Layer 5 of a small transformer language model trained on English Wikipedia (15 layers, counted from 0, width 64). Numbers have three digits each and are written without spaces.
In attention head 1, each number of a token's query or key is one row of weights dot the token's vector x. A token spreads its attention over itself and the tokens before it by the softmax of 0.177 times query dot key.
The model reads these tokens: "ed" " qu" "ite" " so" " an" "im" "ated" "\"" ".\n\n" "In" " a" " The" " D" "ail" "y" " Be" "ast" " re" "view" " of" " the" " film" "," " writ" "er" " A" "my" " Z" "im" "mer" "man" " inter"

Query weights of the head. A number n stands for (n - 500) times 0.0013.
q0: 430699521426414344516464309603386431389536463579427442537569569375451490589472514415429542607628644501395646461384433372451348597769427702632652450549479490390465398569600612531495518449770542
q1: 500519545396561426426629572519320577465511433597348653483468475457556565549442631439441333579624593401531425409492759762410435369411491608472512741691520512551462458279439526236625582659224444
q2: 365575604817512328459611442590500422537216332484274463909474446478507571338113663507321478414600565480366243474528585653579630441456616327414568550710535532522430604606552604650422434438470561
q3: 718472697821510559431423438425340691549440443619523530192626614476454317459447347352500535567585690479448508405461427463440521294539586443663373680342555522554611495634294547589705611447501475
q4: 565479489471659491351446565573365602551296558553548476794546632470664462462553333659424515268485635409319716585355574498486549571433585408449674661283461460612426588348513362502464325593356697
q5: 471400613338600262600492604396565455278524606558525605377401404295675575573404476491489396508437774512475443399473677499567379895388527570603497401548604382596461387598471645456215555734506593
q6: 343380530436419420401466465488456417774680674533556501529401535412423384511691398471665505534373395547542566495413459783530454237411698618495677493354678461393380425833440616439252482364697605
q7: 351423384549623703581501382613399513483491521237565532444544478591425568344585548495583741415384521378290484648645236435520709293435426617587438647410618535568585568571473671436484686390451341
q8: 677518567596455426599402538355469273488466469575562356574634452508427434607451419467601490561562427449700241561312557282649469810468504617450605446524619510315463405566595471441543580595582344
q9: 308408448484527483439427419452508511493463507321552551355525584558579507592452566410400517318424537608434471559623558489585396451758666454514429599634455611481615619390411520689579596639424498
q10: 422477357629489453561447570276458453495350618476275431671442553580552585563359540711463931373485519422456626513481541497355562618592666500571713537568657460399481180680399454299340442552353473
q11: 678392543554688543412509482638432708649382480311408429383366651274471442663637541502526617570527508454441497456546468518491473503457681595596743342568732294490270379550535436425515648483296394
q12: 514334462446340558613674526538395439467369476493545594802604576694547474735459570334610630635451326400576510465534420510357629331554536558340437200393260374517437397617447422502522787543664483
q13: 470649405393608555504465521578390473397516515356793386594451572247563572585319494506434636442475485393546738313491543408473285354557803480520666682435277436328388378475605489603458489545652574
q14: 472422584417641617423558659411658534415354477408534375475618553402556601292628457507447404319432565498405468550546535397554587589416491377543435376787576403622588415527623392353700381584540402
q15: 786244385442548723510522494596352691134351686507471543292445613444576430592567604477396428537805369368479529510358523419631541474485381409603605619534549381438695312302693559381445285588435449
q16: 590523700756572567420229394577492466450439454722412478494627513497384463576511493480511519509634467466296571493513348556685436472455422576476471352402503515371573371626604363692326430426550549
q17: 627298354562275587487520250250295472482400705628656495432521737650286608449361491666406401573651573532691573632448280472306501576635260499559371575442582673526535633434430476549576771500507359
q18: 574529345409364342506416388469328646483597453234730346453511260732709578577383593572594632616332349390656735544758386527334520515506529600493492583453517534634599449643485537349528558283482336
q19: 306767358397635404398523306499497403585591500512619436502649597470545271463468788276450633760380601570566717648490558594373430399610672563395627026395463471526497168683446453356629520203532580
q20: 632457459616427508562684426476391709354534558367495662548761599531436388371489339465574339337711420488522620672577191337570544672545520440542227611589500421484493546575460486582347398517558179
q21: 771317437509381513547766479484377647357567523508421444546796580519104577700408321598449511337457702566490452550479243473509751313534313534645473504575560426695500809543442527408509404413468286
q22: 420661459420580388448460537410501484609516513655303587499608481530561326458483577599637440447593342544497445561631512362305484303440483428546593572465446551498592378517600434586511502383746422
q23: 540299636445497334513552545524669365518515334562561613531485533536396344372279567561395479679532527533462496455640344506749640427759540425538424745471602331673568631542503457378399585543292207
q24: 524617508595536487524507466603486606555646459493658545389628514324703363575423584198441695293481570454467624329532411569385644405512707503243480309540373412618464367623483471494478277549535505
q25: 240638543452580518565452424407397477473647474495579482430740402550601549351423367571377419333381507616529378443580671545492456544665473535491727555491584506362394470388589371575504631675597647
q26: 629423493679516872440429434473491717384603631470526477185626439187498406519597332375575664521359628526578503353554482453448631581327582313656520427293435569692559511441630382401377524541532664
q27: 347467492419563457547699432332442287776247529513474557518253683581401513359428353370517552542500503509525566416397764673561456276587693439580937330611767360352552447482505372438388643629484532
q28: 468554566508712640560430500435436397587548422392549496391500667604447384588645380665499503507603272427444301543589415583388479554479565707384389178365462434433399502640587587383573614435459540
q29: 328395534541509578452612434627444719396584502492339599644569420440305601680552425672570666284355614273625433485498636534592532468443514447581355554527470434376214372418507440306591602527560505
q30: 540557585608301389396345555547542615526638531645688507512473460566399234599596550722539412528657492275393477676444408599430708319673301574391337486258330409576470567460518867479366477537567534
q31: 471388445648646712356595448250606561378228582539563630620658377297358477608308522707443172517645580402429481733629430414720440495509515596450393642541567497559574555358445474727337620463378378

Key weights of the head. A number n stands for (n - 500) times 0.0011.
k0: 321653402409596512399530599251564412562340511481557480624542514534441576524473520401537663514578376662576689366382394547535360390640491614694595516456435580494465560391419441502462629283290334
k1: 558483638470375633745615318560825481558686388421431232450459338475569492558526300303485607593556398843521511453549452402564536435462675560507330439488515598428261371620581474414408498480526456
k2: 621448613492459595501600588207539516523850396676361682510393301568208504477410440698558465331533553556523531626364266727478400632421351617674475648485685375310387346383665346536387524662606365
k3: 354387541558417478691380325594344590592311510515713488556524370490564329665446146560380430617679523399601551209524693522558284413646625789589459536414437559514464537366502506500564599600645331
k4: 481455478361237563684487435473496523455717292375739493635586454258642635499420589601476322372447477651528657642530652330453482447689434606330746572497598441530622255638471277508218347322440655
k5: 431533507418610334251579362503698620642437380489455574656550431482569361644585712448652521393579551626275442629534501687487664395518702584185493493478531717670388372350553701393274527425400334
k6: 392617313549410571487425548520526410415570479627450798538188495608666464521436778444549306435582415635274244448507709559693454380546453398531304620633249414565510728565306703664370337395472503
k7: 454306517492442598629520520538240542621619748801480430380491669469389653411394504541591418632411606146478594311593426480665589278441477440626522481344489550334480523488398547715587507459561486
k8: 357673430492663236449433492380570685679486640449469618427339441572505341512864558525634690512500462549482317468379558359349435556425453596443653355561642406516321532420418623586309845577560439
k9: 568280553624327485384592624615358574579374234588447650623598433611510422617379531510577427493444413311588448516518492435689521486583582720619446316328315689427466431385859426377544621511502431
k10: 478476191476387407564606516557417646615742556444553747414231537561498687687536563463588424264535453508585467575361633419357423249377759447552703391577642577501616394489309299474388479137623541
k11: 381497395248646285766577451701567422506675494492521532679418200491671452607518527529786424553262427502471516494751676554342600380393352725519614289437550599383414551644495439379572468048519438
k12: 585613595451664615504168396611696413550490624866417367699380541409437779418491291479364482372365344576639387423432411512410435502629416484521448471630432445556614687446459385622430450403519717
k13: 520301392469439642340526454396618630385526439558651497519353281590635608686421518480684425423360417718281557581533330495384449551703315503662848589577343601641549386629416409716533594388368334
k14: 641373554585571650405528473536383369435585482397686396658395427563412395535490514308576573636288618417619556681493603507365644479315474511257369555259709446253685451562636586511706572472612469
k15: 561512597387349537416842526512391757295511692436580385524635456540574425694471440452320522330050575396551574489866725475397519524557592638600476640478486459382341466473393434455373458536355494
k16: 494588445365561282590542497266303577574453514576609488761542485492560450397302666728328533479501511346615515494340499483513299700606559442629455679477384346397479758447412322520468521473513394
k17: 487393565639419546394275654566485586454455676595516366406577572149411710894677136599323594374694424339587569437327729455623164611505536607699523366637299445553082623335434532721448570701522617
k18: 357447357639722501444402373561379418561619533636321381462468820348659554390525452331535362434405421531361717382434562554645472439355545316391710489420354640472441382622629491793781400381530751
k19: 392643335680609731456491327379670422259338515566411948392408584469370633203517538435489609651561647651613573582343494788809366289635368310624428557473336417577646597541524425546479488057519471
k20: 398699369636358331626300617487325632311372384524538408673561505358603545738643597525449808545414328131436543360648467326498486636635471634384559535467427403413588413281755588612419517655655352
k21: 710521455433361718646279527519392357589499678518453305435383535634529592572741416560625609490565190240775615356690624627484339696430557752464277410482511727124493178428293452555578576382353427
k22: 273581454691522335574475625444397330545487398586630526424374445618415587292439379435223502747397603542441334387592513558633439640578505295479556687452485509445556558361654505478517568578427552
k23: 646364511629320315621547404562420484443486629525226570761454632621285402397743540963540598479504476348449376453450437428691447364524691600477358615468423614434348380264464572392688580720354472
k24: 543369454486464672686457519469630531417413688483588752727457463669782552403330550336566680351369551621352575509421295718491363530517365486545394309346440571557690349724432449369584326434630240
k25: 531421636545499363431363642409633500625575318539628420469529472560420465555534482371558571579470524654415439555319436365511653622435532405580486305473511478755508529521509460531367454560508462
k26: 317664531341475459448398518560462579397325538411607406540642576615564542654368489672605141612376767328631505612716525662423401697473504634453289399467552591701506214521405487480677478426578461
k27: 581429362651548551581603353266782345524658355539506602523325355604155514538614598548809304363494459537551378678361618311601496543579414285634290559749447458489652729406444558540332372399533421
k28: 250581612459579395547437490484499694513455633748545607467516355361748454336553518557540418793537316422403410530343490461485420442310510385553655494625480386479429725454513587470562557353531428
k29: 598631513415383613613223625486648566572458582553400338455332337605517456548261457253570439654446570572538657501485645296246574590574672756588388470422590599488465344573454265587488531379628517
k30: 289683595620312381554467579576332434316505696703376618565678670280710521141581460423360426463651529621216524122148611600501542583591756627360427605593512291554446481625403487598318611691460500
k31: 707515566400520242446477527616626655463730095608531436395580368108618519620660615819485510516682529205533479505612299353538311685696641850295434622426381500227354304385722400642166611440603440

The vector x that enters this layer's attention at each token. A number n stands for (n - 500) times 0.0085.
0 "ed": 528573624488262367517269767576281449491428627453503288471699739479715541579578398586360642637370323217601585344613445472435441745552534684289480342476422496457343459466556498437544480820519623
1 " qu": 631588519459296430374371692602227491550478680424603279415691658437427549666549347726399675634442521306582585276526446372485400621560651928313279454531485378358370466454494559487457536735578500
2 "ite": 637604565465293363619383629549280662498579645547635090452645570447360522526616466609324673594447472146629562335553523419436340687571576727388470439396433448398369360393501617454473627836630432
3 " so": 561566715587400438485356597609303514574401633490682246480675626420318509627587442662371659648451407211673613313527511315370295664548562863325347470524485381500288464459386652472422527737542523
4 " an": 515565672506313446596407634475230530541390639552549186468697574360413621761617471614242641562321432228733624333531400400504216581556642789407385462422450499472362383451506657552440605676582552
5 "im": 534579626470289373446451660581173442514494702565615096418653590419385449679586425612376683513565335359609651317637557396485368730521648736398331603462497361488329451376518499443400632812530513
6 "ated": 629675668427281371484321578583247570555386735574649178395681481425424416610566423678378686587521471167712548329568594440446354706588602714435408402376488486416323432525520533478431542784497436
7 "\"": 473557542469231390491342607582157600474467783553589166477670738443598413676561304577360524614449461270560633248541516447408362674585590775445410489357425420474360380499477545578490641742669628
8 ".\n\n": 425595580481307347494211672519226630531422688538613224408702673437643501654598305657289565631413377249544613352554551425405383659599509799406424427395454531505336500490512524506456641841510554
9 "In": 605652669373268431542307683525191496473333803535592252392752536371553600685585429678375572570408451308598688339490668424401329612559668748405345437470481421419321468464480547476374589686550525
10 " a": 556578644433310472499388564583212498534357629615609204465644579329598559763606449604197657527316367235670637327554558341472266678514586752460460475434501430435334418498463645594392596738593532
11 " The": 527474634434349430488354705547265556480310746635584205480645548370632568683564417565243609499316429246608599287578597399406334623578711723537366462389510474442292448526494643481350583734689552
12 " D": 590577559432412343461327681592281625467379713555626225439581523336660427735592304693347595589321493355602524261579618403415464645580602728528333542466496457365296462451485563499305447867670480
13 "ail": 630521550425361294556395649615258553616461670516536134388624399429431544641581384610368625470530473294656615331540651285525387689531611809520489499395374354595295325436556569481387534896553531
14 "y": 597538597507346394534445648667392594491469699563581059449607531401458462715659438522273588476434410217621643302568633335416313649562579778464427574445506362547249407410454562419398591838607567
15 " Be": 652554607474357371455328704544397620527388657448652271446679619441440489703578354551351689545377444283575484272592698255326440625529646842516400607480523368394216495417453663471399477691620518
16 "ast": 565575553374383400483414721720222608498461702519528109361619369406446493701516359640428586521475557217682597251563592334431477677576719737478446469378475518454336462392490535449384588818615490
17 " re": 592631635477258459439265577540200568575457633409620305482705590464532492781448308596338667510437460280566580340548624316360380515450555976403405584495564435480300448502502657455395575760530577
18 "view": 610573575392253396497442661673201599487383781505609187425682582497488430661603344567402576551512523283630547248547656376367482663551676827399482515328501446446216346460522549563372581684543484
19 " of": 541631561470356459611395602508193617427447726573600133450789553387570437720567298522312613567420493229645649322523652416382371681522624849438462444449485485475309490418580550479327569698466384
20 " the": 510544656484332465508379602525215605433331636569559178479688540374583522769570423539304632519336490212680647252557520339441369632574710785541465349389539503469300427477493588517361691712624494
21 " film": 525517559453347389556481598654240617539370720499653168461601616434477498774620364553371566556471473295627612271445558402368394725528678844369471547367406521423192289429516580534391540712636578
22 ",": 483543607471369474522419675582251675473468682546606194462647627367570389774596244585385530585441472183591689302468622416377318735598593856469399377341549461497286482463479576468333560656561544
23 " writ": 549581533466374397643426605519195597502345673396642172441565646451474502717590329523432600507506499278597583287570551322414375683514581917392517568488503566470113324493550489571378489775631512
24 "er": 584609618412438364530416611522236702506500692490609024507639630388497490680568318509423523522514393264613692264571653371349341657545654778489432447474532436412284416498523557415380584813586454
25 " A": 555524670376359409567381574562218556549382615561605201481692572362617417763654418602288605553286430308681653289536648357245354689568630702600378513460573479396268414492474563517400573692572494
26 "my": 601520636418266335575437627615324694538393667553597062450676572390484518685574377562451576430464434297578621286566734370360308596582666858489425491385464459427272417450492590405469582713575549
27 " Z": 515444534515442298578418620646290591546434596503588169430641614397585437852645372596365636609344434353607584241580577319343395681530670808552333611515575481464207450329426450479447487674621476
28 "im": 527553595421314363439483627618146539506461668537642053445653501394470463775561397573404647448538379425594657318623651322412417723502662812442399593468540422571261452366483509432421623749488483
29 "mer": 594547620408290348515441592621227690467441726445627142443699490405434534779535377614410560489521427391573691359587646329374313610484693791378456446364575571473223392415579613473453545765507442
30 "man": 598552582372348387460444555582202709422493669431577041480645573384448464743513367561434599485546439352555674314613692423342430656487677895406402496409545474454218389436546623475492562703612501
31 " inter": 564608610422325538427470512640175511522479693461620219467680495370493566807466332554395631446425443262593632233535554338255354652530608968433488492516592487421267474450524612463459582670520604

Token 20 " the".
To which token does it give the most attention? 20 " the"

Token 24 "er".
Which token does it look at most, and with what share of its attention? 22 ",", with about 10%

Token 10 " a".
Which two tokens does it look at most, in order? 8 ".\n\n", 9 "In"

Token 6 "ated".
To which token does it give the most attention? 0 "ed"

Token 28 "im".
To which token does it give the most attention? 26 "my"

Token 5 "im".
Which token does it look at most, and with what share of its attention? 0 "ed", with about 60%

Token 7 "\"".
To which token does it give the most attention? 7 "\""

Token 4 " an".
Which token does it look at most, and with what share of its attention? 0 "ed", with about 60%